Layer 3 of a small transformer language model trained on English Wikipedia (11 layers, counted from 0, width 96).
In attention head 2, each number of a token's query is one row of weights dot the token's vector x plus its bias. The head spreads its attention over the tokens so far by the softmax of query dot key.

Query weights of the head. A number n stands for (n - 500) times 0.00096.
q0 (bias 0.064): 541 565 719 574 525 563 385 565 412 662 375 375 396 721 604 540 513 571 433 755 506 328 483 425 462 668 645 555 678 330 491 415 418 683 302 548 436 443 425 466 662 627 418 491 478 512 605 391 635 621 521 508 500 633 448 471 443 573 488 537 538 343 592 560 553 418 381 357 278 470 430 527 355 476 325 550 484 488 556 372 376 508 633 546 495 466 563 538 435 439 443 384 392 506 430 611
q1 (bias -0.124): 464 410 340 272 605 411 655 300 539 436 673 550 525 409 460 449 565 528 655 346 518 516 503 444 601 324 336 374 506 688 529 516 402 372 630 454 602 497 687 424 348 324 573 512 411 616 459 527 345 500 393 437 651 518 650 417 367 345 583 569 511 595 468 432 377 542 619 599 591 624 610 348 633 492 658 538 414 538 429 466 643 372 414 437 484 616 517 516 404 453 480 613 640 518 539 500
q2 (bias -0.254): 427 444 270 406 594 349 649 428 689 435 496 685 288 359 461 206 477 442 743 288 626 839 446 517 615 304 341 428 330 639 518 596 529 222 669 347 737 598 732 411 334 316 590 656 537 672 336 572 354 381 442 412 667 619 608 523 352 282 681 580 345 371 363 389 293 475 565 674 756 524 689 381 755 593 669 606 477 518 444 539 702 476 345 535 612 598 486 613 406 482 541 482 500 240 624 193
q3 (bias 0.484): 609 707 789 650 417 692 491 531 185 611 459 227 752 681 436 953 644 779 252 935 166 56 374 395 104 943 927 648 746 417 567 391 530 947 24 945 62 337 290 467 821 805 248 236 217 149 727 394 685 518 665 749 146 537 240 309 701 788 128 320 694 436 722 485 906 626 651 491 60 456 73 757 46 235 180 224 423 483 836 603 277 834 967 344 259 47 509 299 815 662 449 424 720 856 313 860
q4 (bias 0.116): 497 532 567 454 386 610 709 466 534 598 445 426 612 565 588 685 600 719 555 557 269 364 669 513 396 463 547 482 500 516 546 612 412 449 466 708 454 252 404 594 541 417 426 381 399 670 503 465 487 469 349 567 440 625 544 364 405 435 406 657 453 715 632 474 408 688 516 612 519 649 524 566 413 508 497 322 392 641 441 575 562 457 352 458 562 589 510 513 659 551 507 553 723 646 394 747
q5 (bias -0.228): 368 330 325 500 635 404 450 421 687 476 526 687 367 268 504 169 402 358 618 254 716 716 580 492 631 264 325 418 383 569 474 588 504 376 664 150 693 656 496 353 367 389 649 610 644 547 345 574 504 500 444 414 686 390 432 486 420 379 704 461 379 500 351 577 340 290 479 570 727 554 647 400 803 575 616 752 419 482 389 421 543 428 317 565 590 647 365 671 330 377 585 637 473 317 647 254
q6 (bias 0.017): 507 437 615 470 500 447 336 508 512 592 523 527 536 469 514 601 438 453 486 425 525 408 534 469 465 561 437 543 496 459 522 492 472 542 417 459 517 525 423 528 525 522 539 483 598 531 580 442 512 563 490 479 449 415 488 526 628 494 559 518 552 608 552 579 551 533 465 472 425 468 475 528 553 497 590 473 483 424 495 541 451 442 482 485 512 500 511 450 619 481 443 649 468 520 520 509
q7 (bias 0.128): 622 602 556 407 556 535 460 485 477 529 503 472 553 585 534 687 429 617 366 592 390 378 528 483 412 608 578 430 569 518 464 438 414 606 361 632 396 402 422 467 551 602 498 365 468 434 591 541 479 527 591 632 457 624 519 446 512 529 404 513 571 480 507 511 592 532 517 528 455 520 426 665 393 443 482 478 548 598 621 591 341 493 679 492 406 306 443 472 523 588 558 412 555 543 448 589
q8 (bias -0.009): 399 460 492 454 561 401 503 447 440 526 626 491 528 432 451 574 584 566 483 363 419 490 522 493 572 487 598 625 429 528 474 425 558 302 658 571 616 436 632 464 544 356 371 529 407 439 395 596 355 484 593 544 545 508 455 642 512 502 553 553 443 325 488 387 604 420 549 384 450 514 399 588 533 544 680 495 606 526 483 394 628 587 685 505 472 451 522 492 464 623 560 433 466 639 432 553
q9 (bias -0.001): 457 643 382 439 521 493 441 531 515 542 367 483 544 457 455 515 401 292 480 546 405 528 439 564 462 556 552 560 517 373 455 419 406 537 670 648 542 508 490 336 557 570 440 491 493 461 438 394 431 483 596 565 572 508 387 648 562 455 491 430 316 422 565 423 520 400 430 647 481 529 546 515 552 455 390 495 483 474 451 446 448 393 514 463 647 575 583 590 571 442 524 512 435 498 628 464
q10 (bias -0.048): 552 581 491 472 635 487 628 454 487 653 425 515 436 651 474 610 632 487 500 531 462 760 485 568 490 495 521 487 476 551 543 555 507 357 570 514 459 456 497 462 461 334 556 482 321 434 448 350 445 469 540 565 585 625 427 706 421 418 437 601 617 577 413 290 345 421 365 413 532 405 556 481 385 500 353 552 539 500 507 702 573 533 477 388 507 576 422 413 384 537 580 486 492 558 439 655
q11 (bias 0.009): 633 523 624 460 554 462 495 387 594 473 637 532 510 425 443 569 316 554 424 546 435 571 479 682 489 522 439 493 580 401 622 340 422 660 503 441 479 368 450 606 558 538 505 419 546 429 536 666 337 523 472 496 601 481 436 552 618 528 428 524 506 612 452 620 407 542 453 582 563 672 482 548 515 523 446 444 620 460 435 500 574 455 386 515 459 495 524 430 362 616 384 570 462 544 480 417
q12 (bias -0.010): 373 380 609 488 566 566 470 554 494 465 444 621 635 563 476 437 653 609 511 288 470 434 588 533 621 425 521 562 401 454 404 577 556 495 602 578 514 599 582 583 465 480 465 539 429 495 580 607 403 531 585 538 466 403 582 644 526 517 534 459 579 570 552 459 433 584 316 518 584 420 482 474 363 587 614 563 637 638 472 610 419 519 620 539 480 442 445 468 368 555 492 498 432 562 395 495
q13 (bias 0.021): 296 500 426 502 466 629 543 548 510 551 617 507 545 447 533 505 500 558 491 413 550 457 537 575 397 506 410 459 616 420 624 475 614 457 513 370 356 331 411 473 489 577 574 530 475 600 507 433 608 585 464 554 565 409 548 515 535 612 457 653 459 476 384 582 543 472 586 349 576 479 436 506 454 588 591 482 442 585 626 440 616 481 400 471 544 580 560 382 481 507 359 387 438 643 430 429
q14 (bias -0.032): 338 640 529 527 581 429 565 515 576 415 479 495 487 612 452 652 489 521 353 546 483 573 636 426 558 599 618 566 491 605 411 513 433 549 492 508 428 554 527 370 578 538 383 382 394 500 488 452 468 721 453 466 488 431 577 593 482 396 586 585 570 428 577 563 530 562 367 396 255 505 559 481 656 443 360 545 579 518 403 545 597 466 615 549 480 474 696 418 348 464 508 412 430 524 430 426
q15 (bias -0.044): 573 398 443 632 536 475 483 489 535 516 389 511 472 502 518 461 458 600 509 559 484 652 513 493 547 456 505 662 522 555 452 451 511 611 575 535 532 633 507 462 589 483 388 478 589 483 340 354 653 467 564 502 556 476 487 500 446 577 451 576 535 407 538 388 613 554 336 351 377 441 525 443 531 425 424 500 485 498 486 472 500 492 464 436 568 485 295 643 234 458 564 400 495 561 417 513
q16 (bias 0.016): 446 523 436 452 609 362 584 529 457 369 575 408 450 505 511 590 446 603 421 497 503 525 433 456 522 458 500 471 530 584 410 412 462 376 644 552 508 729 676 313 358 509 492 547 561 423 474 461 381 512 536 426 500 623 488 389 437 393 626 580 591 228 425 594 508 556 522 367 467 537 592 535 564 430 575 488 596 257 618 562 469 520 724 517 388 426 757 424 565 442 414 463 557 547 523 552
q17 (bias -0.002): 531 506 431 642 391 549 427 572 557 607 527 456 555 413 566 589 490 477 514 510 488 495 634 623 408 405 469 595 507 583 508 387 463 460 476 414 512 183 554 485 452 365 500 590 589 714 463 392 441 567 603 515 625 375 537 590 566 535 514 495 336 545 458 449 429 641 381 378 515 538 552 504 553 450 528 394 558 650 546 435 588 433 528 525 374 514 486 487 599 493 366 682 495 498 572 533
q18 (bias -0.034): 364 506 497 477 567 477 448 593 392 418 472 419 467 493 638 564 541 609 422 333 507 498 482 465 625 563 525 543 474 448 483 565 444 598 527 594 487 435 507 403 539 544 491 401 386 495 528 579 338 535 315 604 407 500 575 530 544 465 621 568 769 450 438 426 415 450 583 521 645 540 426 538 505 589 486 621 604 615 476 527 476 602 528 498 504 489 424 476 510 603 629 507 539 475 578 583
q19 (bias -0.013): 744 443 564 502 557 504 481 496 487 535 453 492 467 407 472 578 433 511 460 477 457 532 532 511 466 484 559 432 510 489 482 472 508 491 557 624 395 399 376 516 611 312 487 442 603 531 415 461 558 474 484 566 428 575 694 357 436 533 549 525 485 583 515 426 566 491 535 454 489 510 436 412 231 435 421 495 594 459 479 561 452 550 433 435 596 494 401 456 464 611 635 585 440 464 574 539
q20 (bias -0.002): 521 553 390 576 559 458 493 396 467 497 563 423 480 485 295 576 425 489 432 380 365 495 599 451 615 450 537 519 537 511 390 477 469 527 507 547 556 607 539 523 545 423 574 326 472 468 544 654 359 466 482 567 653 500 455 526 469 482 387 689 487 500 551 559 511 539 581 478 478 597 414 510 609 364 457 458 472 500 466 496 518 442 554 389 583 558 590 417 468 482 547 627 472 462 456 587
q21 (bias -0.013): 430 417 530 463 478 519 511 461 446 574 473 449 459 521 497 607 613 495 314 403 503 519 530 737 449 311 555 375 410 575 519 536 337 318 604 574 463 645 525 442 597 591 429 425 580 546 487 358 595 594 502 500 402 576 376 604 473 488 697 394 682 515 482 402 604 385 434 497 579 422 472 507 607 507 516 595 466 784 607 572 367 522 491 566 546 500 630 492 589 532 455 595 630 521 475 494
q22 (bias 0.008): 482 500 483 428 513 490 489 465 473 578 683 467 311 668 510 587 612 526 554 369 571 355 449 535 459 532 507 446 399 508 461 426 434 487 375 500 301 591 418 541 383 481 616 515 381 426 450 581 558 638 435 562 464 635 595 459 465 464 439 510 459 442 452 544 586 396 628 444 505 530 403 470 355 439 611 648 492 474 571 592 583 701 559 467 597 436 625 374 609 533 479 624 513 573 476 364
q23 (bias -0.024): 617 517 606 595 390 514 490 550 530 475 349 523 367 488 572 449 531 411 437 361 512 478 394 473 434 568 457 571 460 515 457 497 529 424 680 459 533 394 427 570 441 398 533 594 635 414 468 513 591 500 474 453 372 522 354 615 648 526 556 461 639 663 632 451 439 429 418 616 628 394 561 418 475 576 463 632 673 508 407 502 428 502 521 606 407 582 476 328 395 480 403 530 495 514 602 495
q24 (bias 0.003): 573 628 536 671 569 594 410 524 438 480 343 514 535 539 621 563 555 353 507 597 560 551 567 520 525 390 410 389 323 518 500 560 579 580 449 460 423 472 451 449 521 500 653 591 519 518 472 374 409 500 438 539 709 387 481 621 333 627 536 520 429 616 472 495 408 568 392 343 480 335 462 500 510 582 310 492 508 454 456 603 459 500 541 510 458 549 426 516 405 492 474 487 403 433 510 575
q25 (bias 0.013): 621 510 676 669 433 579 541 613 502 636 449 455 344 549 626 425 360 464 554 531 643 445 609 524 559 471 395 491 396 491 613 596 569 731 494 437 537 463 506 609 519 497 633 503 731 470 455 604 692 410 676 333 534 419 347 535 613 561 503 422 602 739 599 549 581 633 215 480 350 384 517 489 546 495 512 631 465 457 472 538 473 524 477 609 492 514 630 407 442 402 428 426 434 497 388 268
q26 (bias 0.015): 470 416 511 437 490 453 739 425 486 418 539 491 565 460 524 539 588 551 573 437 580 461 319 646 522 537 392 558 522 498 335 575 489 488 518 566 560 409 555 620 478 399 563 433 396 565 554 589 366 570 449 546 527 354 495 495 567 496 387 694 484 432 600 504 479 414 457 608 529 381 567 539 451 591 478 534 419 470 567 484 346 571 659 493 527 590 484 525 539 510 696 547 367 576 555 537
q27 (bias 0.039): 503 422 602 576 489 467 478 584 459 607 584 551 600 513 590 437 402 407 547 429 493 521 552 466 457 378 449 264 531 591 559 565 614 563 374 310 548 352 449 596 452 527 584 560 608 434 656 449 584 413 558 592 582 324 455 536 552 567 410 337 247 482 382 644 394 401 364 563 503 611 445 460 436 454 479 557 354 436 537 600 492 533 513 463 414 578 500 400 524 568 500 589 385 505 473 419
q28 (bias -0.018): 530 407 495 425 691 455 567 401 540 404 661 572 541 516 521 659 639 547 412 541 468 687 487 421 522 528 578 374 587 653 413 402 469 466 510 515 584 522 568 441 306 485 500 430 495 480 471 418 432 578 491 566 445 538 521 531 389 509 516 407 619 462 443 461 358 498 464 394 383 579 505 491 512 427 355 399 556 380 471 642 510 561 554 405 424 459 405 462 520 473 591 580 644 551 581 586
q29 (bias -0.042): 527 472 351 530 502 486 614 518 521 412 474 553 498 600 376 485 507 602 415 576 561 517 490 507 572 508 395 619 619 522 437 430 450 401 518 643 532 688 517 398 552 446 436 453 371 514 585 393 451 399 570 576 482 495 555 495 395 411 439 540 449 458 398 460 579 509 357 423 347 544 473 506 641 328 346 492 606 490 544 475 572 490 601 512 653 485 487 502 440 491 412 561 360 531 468 453
q30 (bias -0.027): 523 509 503 602 438 595 550 602 461 418 447 604 503 444 448 470 295 433 526 305 484 632 561 629 492 520 557 415 523 367 437 523 482 514 533 561 532 500 316 568 510 549 495 635 488 375 448 705 669 602 500 510 600 506 340 601 660 596 561 358 330 569 299 515 303 562 516 406 606 600 550 568 446 324 545 576 529 403 467 484 356 631 512 469 514 554 346 514 438 605 532 514 601 452 430 325
q31 (bias -0.012): 692 303 409 549 495 512 538 495 452 511 636 500 541 446 543 360 357 676 528 584 546 549 575 581 524 685 465 382 560 478 599 415 449 630 420 327 544 470 505 468 476 583 554 528 571 553 381 429 458 586 549 468 539 508 467 387 443 502 491 451 423 587 357 400 396 470 569 463 432 493 495 557 507 543 361 542 599 463 571 594 387 440 492 592 543 496 374 410 520 579 430 480 457 465 409 575

Each question shows a short text with each token's key, already scaled and adjusted for position as the last token sees it. A number n stands for (n - 500) times 0.0057.

Then comes the last token's vector x. A number n stands for (n - 500) times 0.011.

0 "ases": 580 264 419 568 513 516 741 148 517 516 552 506 508 501 509 543 489 483 461 497 505 475 509 534 463 460 506 474 473 567 449 492
1 " using": 530 252 402 564 593 488 782 127 504 508 532 508 521 499 486 511 467 511 488 515 495 516 498 536 480 475 499 503 444 519 465 503
2 " art": 471 278 404 573 556 477 758 179 513 513 531 497 524 514 509 492 504 510 478 496 522 503 509 490 462 430 536 521 504 521 483 497
3 "ific": 467 328 390 560 481 438 722 207 526 518 536 484 560 524 534 513 491 498 480 489 505 500 494 538 500 485 508 510 452 501 457 494
4 "ial": 474 320 382 555 443 425 732 172 515 509 559 526 523 484 531 526 500 491 480 524 531 529 469 539 484 467 529 523 525 542 450 489
5 " int": 561 311 372 554 439 415 767 172 533 505 483 487 540 508 500 522 518 484 471 478 548 526 500 500 443 476 502 520 497 500 458 454
6 "ell": 572 315 400 568 487 383 758 159 521 504 493 501 509 507 500 515 508 441 486 481 532 451 508 488 439 384 551 448 496 537 481 514
7 "ig": 466 355 377 551 565 365 722 173 525 527 524 540 500 487 537 551 505 506 485 475 529 508 460 500 474 452 523 439 476 548 435 528
8 "ence": 445 339 389 569 551 345 742 131 535 509 572 499 520 497 512 540 494 489 482 499 514 506 496 530 473 452 534 495 515 565 456 509
x: 599 643 605 437 448 553 354 677 390 456 463 426 541 563 493 489 423 412 371 476 354 497 617 416 447 471 586 491 433 411 535 445 541 642 366 501 423 559 516 541 550 455 449 549 533 415 642 511 519 454 675 537 362 468 420 412 548 493 507 545 500 520 496 455 573 551 618 488 512 473 399 770 539 314 558 558 442 340 521 558 454 700 721 566 173 469 601 542 585 473 501 477 534 585 445 581
To which token does the last token give the most attention? 5 " int"

0 ",": 622 279 403 559 555 510 736 168 495 507 489 499 491 534 511 538 517 484 475 484 498 493 482 504 466 522 467 520 482 544 510 497
1 " they": 550 232 399 561 605 501 800 110 507 527 535 488 545 505 472 510 482 525 495 441 501 511 488 514 440 441 532 515 501 549 526 470
2 " are": 449 264 402 556 539 474 751 187 513 509 532 477 519 558 475 488 470 497 476 489 468 519 526 522 462 485 491 525 447 537 500 465
3 " s": 470 282 379 567 437 441 797 153 555 549 494 507 529 538 503 479 549 508 499 458 523 492 516 519 440 453 489 507 460 555 505 483
4 "ometimes": 488 303 406 576 446 435 752 175 521 511 510 497 543 564 485 516 477 473 494 477 477 499 540 494 466 446 473 524 466 508 512 500
5 " called": 537 255 382 564 445 398 801 107 540 482 535 497 538 534 458 530 465 496 496 507 511 496 496 531 470 453 520 490 449 518 475 520
6 " n": 545 329 388 576 529 378 764 172 536 526 515 507 509 509 508 520 548 478 461 473 528 499 473 512 457 430 488 468 485 523 515 460
7 "ar": 506 328 379 565 584 370 761 168 528 527 467 518 517 546 520 506 496 499 555 515 543 461 523 443 461 425 492 467 490 544 507 539
8 "rative": 477 334 380 568 566 335 764 133 478 520 528 511 512 525 542 545 459 485 510 506 521 532 509 514 435 471 501 495 490 573 465 511
x: 643 585 690 439 382 389 412 569 505 568 536 444 571 482 430 448 423 368 557 639 379 584 438 498 291 561 519 463 431 476 406 575 408 625 460 519 470 514 561 418 635 536 389 400 575 377 687 490 450 545 595 515 374 380 476 426 443 524 544 470 604 490 521 517 510 642 645 448 602 457 291 902 646 461 518 415 589 451 617 491 446 564 554 505 238 545 555 430 542 635 549 530 445 488 455 433
Which two tokens does the last token look at most, in order? 6 " n", 7 "ar"

0 " loss": 566 237 401 570 514 530 780 114 539 509 572 477 528 518 527 501 516 505 511 480 508 501 528 523 454 417 506 510 503 555 490 513
1 ",": 522 266 395 554 628 496 750 139 500 504 504 476 511 536 526 534 499 487 469 478 498 494 496 516 474 528 464 532 462 543 492 487
2 " Ge": 417 259 419 569 535 467 749 165 525 525 526 472 482 529 513 535 475 470 505 510 517 495 527 436 447 415 483 447 479 582 506 483
3 "ography": 427 240 394 553 458 440 768 123 554 507 527 487 502 531 509 543 549 488 500 504 511 488 513 494 430 463 494 471 506 565 464 525
4 " of": 462 286 382 556 387 410 753 136 475 509 526 502 480 535 499 537 479 498 494 526 497 518 498 538 457 482 497 464 467 527 459 511
5 " the": 569 281 382 554 447 382 767 120 498 511 547 503 492 536 495 539 474 511 479 538 524 496 504 517 485 469 510 494 476 547 479 482
6 " He": 613 291 393 570 495 389 785 154 496 519 533 497 535 504 545 550 502 524 500 486 519 521 462 455 460 417 476 492 539 588 486 479
7 "art": 504 339 399 576 567 390 731 199 521 520 515 464 514 491 538 519 525 507 517 486 472 488 490 485 460 478 515 457 512 559 457 477
8 ",": 424 324 378 556 609 340 750 132 499 516 502 479 509 544 531 545 512 494 477 486 501 504 480 517 483 519 462 508 478 538 508 488
x: 544 709 539 644 466 500 582 479 408 528 509 385 557 480 477 518 545 486 459 480 517 547 535 465 387 548 435 472 500 565 510 539 639 545 419 423 440 580 509 436 439 468 567 343 584 529 649 657 552 429 465 425 660 481 455 580 514 658 345 457 513 502 533 530 560 606 476 457 473 198 391 797 498 540 425 424 458 493 640 611 495 586 467 573 190 448 479 461 519 541 433 501 419 530 458 397
To which token does the last token give the most attention? 5 " the"

0 "An": 600 267 390 548 536 515 770 168 482 479 511 527 538 507 525 535 509 482 485 525 554 483 503 487 454 485 520 480 509 588 455 473
1 "il": 483 288 399 558 575 489 768 159 494 486 502 525 499 515 513 561 507 464 498 518 539 457 477 480 471 471 528 479 498 576 445 509
2 "us": 436 289 406 561 531 468 773 152 499 510 539 528 502 512 510 550 498 479 502 491 528 514 466 509 467 471 519 481 501 576 463 525
3 " was": 445 258 395 564 461 454 760 159 510 515 554 480 515 553 500 498 482 495 492 468 478 530 497 505 499 461 471 505 476 541 520 482
4 " the": 505 281 388 558 436 417 754 158 512 518 532 482 506 548 489 526 471 515 492 525 499 489 525 531 475 480 505 493 445 531 503 470
5 " ex": 525 278 382 572 425 411 784 155 500 489 496 509 513 536 470 506 519 507 491 497 548 545 501 505 411 452 541 490 491 531 484 461
6 "ecutive": 524 305 375 567 515 375 755 160 518 531 541 502 516 529 515 514 465 519 505 505 509 476 494 506 483 462 486 508 473 527 476 512
7 " sec": 500 338 392 573 550 362 754 184 500 516 505 475 484 521 513 496 491 516 485 481 527 504 508 478 483 427 525 483 484 513 468 491
8 "retary": 473 303 385 569 569 335 752 141 535 502 558 479 524 560 517 518 475 508 490 515 515 479 520 485 482 455 502 480 485 537 469 510
x: 562 527 614 514 391 630 413 514 389 425 467 474 648 445 655 422 492 593 353 491 448 571 451 360 436 317 542 498 391 480 480 352 553 465 506 358 430 617 367 463 509 509 504 501 694 382 566 479 583 528 587 523 303 614 445 450 626 518 565 474 572 441 398 440 433 572 567 430 525 477 344 827 384 528 529 382 537 567 639 456 603 582 646 533 256 468 610 443 626 599 449 529 684 573 426 526
To which token does the last token give the most attention? 5 " ex"

0 "ications": 562 309 418 566 530 506 704 198 527 533 584 469 519 479 496 536 486 497 490 500 515 500 499 522 494 460 501 517 492 556 464 500
1 " and": 517 294 410 560 639 495 741 164 470 487 537 485 531 504 506 536 477 493 494 492 479 507 488 519 492 501 475 522 487 521 466 508
2 " made": 438 260 395 567 577 488 775 138 499 505 528 489 529 507 483 504 519 488 478 478 497 554 507 498 443 463 498 504 490 500 461 513
3 " ": 440 273 383 557 432 457 783 129 478 527 506 479 486 518 496 517 497 505 443 492 512 476 504 526 474 494 487 529 456 509 479 524
4 "2": 601 283 403 543 447 422 777 108 492 541 527 465 501 509 527 546 478 479 489 517 545 515 501 482 486 462 464 481 437 541 465 502
5 "8": 597 275 395 550 515 395 791 66 516 535 554 461 520 472 493 555 494 463 484 527 535 510 488 520 462 426 506 479 491 542 481 500
6 "6": 578 286 396 547 582 371 789 48 528 556 569 473 551 470 521 558 490 473 498 513 552 531 480 515 476 441 469 479 474 552 506 491
7 " h": 507 302 372 567 598 342 794 84 534 563 522 505 525 508 527 502 497 485 500 495 540 509 529 512 441 416 509 460 452 550 507 459
8 "ires": 457 314 391 552 589 324 770 96 536 533 558 494 531 520 480 507 493 480 485 505 518 502 511 510 464 443 516 497 469 534 477 487
x: 433 635 410 484 293 602 537 533 285 572 496 453 484 544 543 580 410 413 380 460 417 617 596 451 218 568 473 493 465 567 643 488 542 648 484 566 515 429 555 442 548 457 423 537 598 528 606 512 512 488 615 647 334 519 306 620 624 565 376 643 446 503 575 514 644 464 600 488 504 489 507 724 479 414 587 422 543 510 523 532 406 585 622 538 223 279 652 452 541 391 416 448 416 516 466 543
To which token does the last token give the most attention? 7 " h"

0 ",": 622 279 403 559 555 510 736 168 495 507 489 499 491 534 511 538 517 484 475 484 498 493 482 504 466 522 467 520 482 544 510 497
1 " n": 496 300 411 576 572 471 740 187 537 543 490 500 496 506 504 511 566 469 479 470 527 514 491 502 428 416 481 444 481 530 536 457
2 "ar": 417 288 390 564 545 466 758 178 527 529 459 519 511 545 522 502 515 492 561 509 546 474 528 439 445 420 483 465 497 550 518 534
3 "rative": 420 277 394 568 497 428 760 140 473 521 516 513 498 525 547 539 487 473 522 503 531 540 526 497 418 461 490 483 502 583 473 510
4 " journal": 490 280 391 577 441 429 739 148 530 524 529 456 518 524 535 562 525 486 479 514 508 509 503 486 477 464 480 495 510 559 494 478
5 "ism": 549 289 387 563 409 407 737 153 552 512 546 471 506 506 508 533 523 492 488 499 517 519 493 535 442 446 544 470 524 553 492 463
6 ",": 630 315 383 557 523 380 730 157 492 515 508 489 506 531 531 537 514 493 470 482 507 510 483 521 483 524 463 516 488 546 512 485
7 " ch": 486 320 370 570 579 361 775 137 528 547 505 464 461 511 501 520 514 507 488 494 520 503 495 503 457 407 495 453 486 511 455 435
8 "ron": 459 364 396 588 527 373 731 197 541 483 489 493 531 517 470 522 517 485 492 510 516 515 511 474 440 451 528 499 511 556 509 511
x: 574 491 476 486 425 604 427 523 537 595 294 393 483 567 642 601 507 508 472 336 343 306 660 583 394 602 648 374 562 587 431 323 534 505 504 669 478 446 531 401 500 566 501 434 478 461 585 543 491 457 505 536 469 442 558 404 523 526 564 640 470 769 589 514 461 572 513 584 527 510 442 610 495 610 443 362 479 457 400 531 337 485 527 590 301 276 657 259 650 541 436 505 632 562 484 504
To which token does the last token give the most attention? 7 " ch"

0 " F": 610 303 378 550 561 519 778 180 470 510 515 527 510 486 549 507 523 513 513 478 570 448 502 482 464 458 502 496 546 558 447 501
1 "act": 498 315 410 574 563 496 738 199 463 479 543 514 510 467 515 525 490 456 526 538 521 477 504 482 475 438 516 471 533 549 446 524
2 ",": 407 282 392 557 587 462 735 166 487 502 504 500 500 525 520 540 511 488 476 489 506 498 469 514 479 522 470 514 488 536 494 501
3 " sugg": 431 287 392 569 487 454 743 178 550 507 508 501 518 494 463 535 509 493 487 493 520 530 512 519 423 465 540 483 483 517 528 455
4 "ests": 455 283 397 567 436 426 761 159 544 534 536 496 504 550 473 499 493 489 474 481 509 494 545 503 450 424 521 493 483 534 492 515
5 " four": 509 300 384 558 469 383 758 159 495 524 541 501 532 498 492 486 475 495 497 541 503 476 524 557 463 474 493 514 471 509 491 502
6 " con": 543 327 390 572 534 388 758 177 545 469 486 488 550 535 504 516 534 478 484 498 526 528 551 480 435 488 496 519 491 523 461 474
7 "stitut": 547 289 407 572 558 361 762 148 524 509 527 479 503 538 493 504 442 463 510 504 508 479 535 484 469 396 540 468 481 546 491 502
8 "ive": 471 312 371 556 554 339 765 130 527 530 561 504 548 511 533 519 494 507 484 525 503 507 506 543 483 484 515 494 485 547 452 502
x: 630 557 444 510 405 622 427 591 350 516 515 539 605 552 567 373 462 531 523 456 394 549 582 453 419 464 468 552 394 547 501 494 574 604 517 458 472 438 437 518 541 613 480 563 471 409 679 463 559 541 554 545 273 383 487 461 581 523 450 389 492 492 471 428 666 626 632 552 628 373 364 692 451 328 390 539 502 414 605 518 565 556 617 569 168 287 537 464 605 515 475 563 596 473 367 606
Which two tokens does the last token look at most, in order? 6 " con", 5 " four"

0 " and": 617 291 416 560 564 521 749 177 475 478 512 495 513 523 484 542 480 499 506 490 469 510 467 505 473 507 481 519 490 511 479 511
1 " working": 527 265 401 570 555 497 776 132 539 488 560 446 539 519 457 505 494 486 529 524 495 515 512 507 460 410 522 548 526 497 508 480
2 " with": 440 268 394 561 553 479 774 140 492 510 536 490 514 508 486 538 472 517 469 514 472 550 465 519 481 505 496 499 459 517 449 505
3 " mot": 425 275 394 588 498 447 785 135 508 505 541 470 527 512 490 498 473 487 507 486 519 511 515 499 456 388 542 503 486 553 478 482
4 "or": 466 328 392 570 454 439 733 198 509 505 553 492 571 516 510 523 475 498 504 509 524 526 480 516 494 467 529 534 480 537 479 493
5 "cy": 537 331 396 566 453 412 741 186 508 519 520 476 547 494 504 542 494 495 486 514 516 543 490 490 465 481 541 522 502 567 469 498
6 "cle": 557 335 404 564 491 400 704 214 498 526 548 519 544 523 517 521 472 516 494 532 494 496 500 508 490 467 518 508 492 547 478 510
7 " t": 523 333 360 560 591 372 800 153 521 517 498 488 560 494 501 480 547 505 504 493 529 502 510 520 450 476 482 539 494 496 487 460
8 "ax": 477 352 411 570 585 348 757 163 467 512 525 503 528 486 503 502 499 430 515 529 538 489 528 478 466 446 493 471 477 545 500 516
x: 487 503 499 399 311 530 467 361 417 469 472 469 586 526 546 600 457 494 372 566 378 496 517 389 268 449 630 431 559 608 465 497 493 626 485 607 565 424 554 417 554 591 410 365 621 654 495 572 642 601 552 638 368 465 486 380 451 444 456 631 608 402 531 473 602 596 463 652 577 515 558 739 551 348 534 421 525 610 463 482 294 554 591 537 242 299 583 362 503 494 485 571 520 587 516 575
To which token does the last token give the most attention? 7 " t"

0 "or": 567 329 405 558 528 508 701 223 528 510 550 505 525 485 511 525 496 486 510 490 517 505 468 528 494 483 523 511 515 556 493 499
1 "ter": 501 329 403 549 578 476 724 228 500 512 518 498 499 469 521 508 542 486 478 495 498 486 466 501 492 496 522 521 525 543 431 514
2 ",": 396 286 393 555 589 462 736 171 496 507 500 491 502 534 523 534 513 490 477 483 502 501 481 514 481 529 467 525 484 537 500 492
3 " sim": 420 290 410 576 488 451 750 179 499 486 477 497 511 515 461 496 491 482 491 515 511 509 532 489 412 457 535 509 480 512 481 501
4 "pl": 482 300 377 557 438 420 740 173 508 511 510 521 501 515 503 513 526 465 510 498 531 465 523 518 460 424 524 507 512 511 478 484
5 "er": 532 339 391 567 435 419 737 193 513 533 529 489 528 520 503 534 523 505 486 495 528 522 492 475 478 472 510 525 478 549 459 522
6 " def": 595 299 374 551 494 396 758 183 543 491 494 517 526 526 526 516 541 513 466 506 539 509 496 515 453 488 509 483 500 496 481 481
7 "in": 562 344 396 566 555 388 754 190 523 532 504 474 529 516 502 528 518 420 494 484 542 504 538 492 450 444 515 484 466 565 486 509
8 "ition": 443 337 389 562 559 342 716 157 532 522 537 472 505 519 524 548 538 475 492 496 505 523 533 497 452 456 473 502 505 552 459 514
x: 602 537 656 507 357 566 462 546 403 486 377 379 607 539 626 388 476 468 546 543 422 581 456 483 416 398 536 546 447 420 459 605 464 636 437 453 419 710 502 528 587 491 476 469 670 413 691 531 548 587 662 514 381 582 434 382 550 492 526 508 592 585 603 520 607 610 643 530 449 389 435 723 426 355 436 401 463 335 536 595 439 646 511 522 195 334 573 511 409 457 481 478 543 585 426 403
Which token does the last token look at most, and with what share of its attention? 6 " def", with about 70%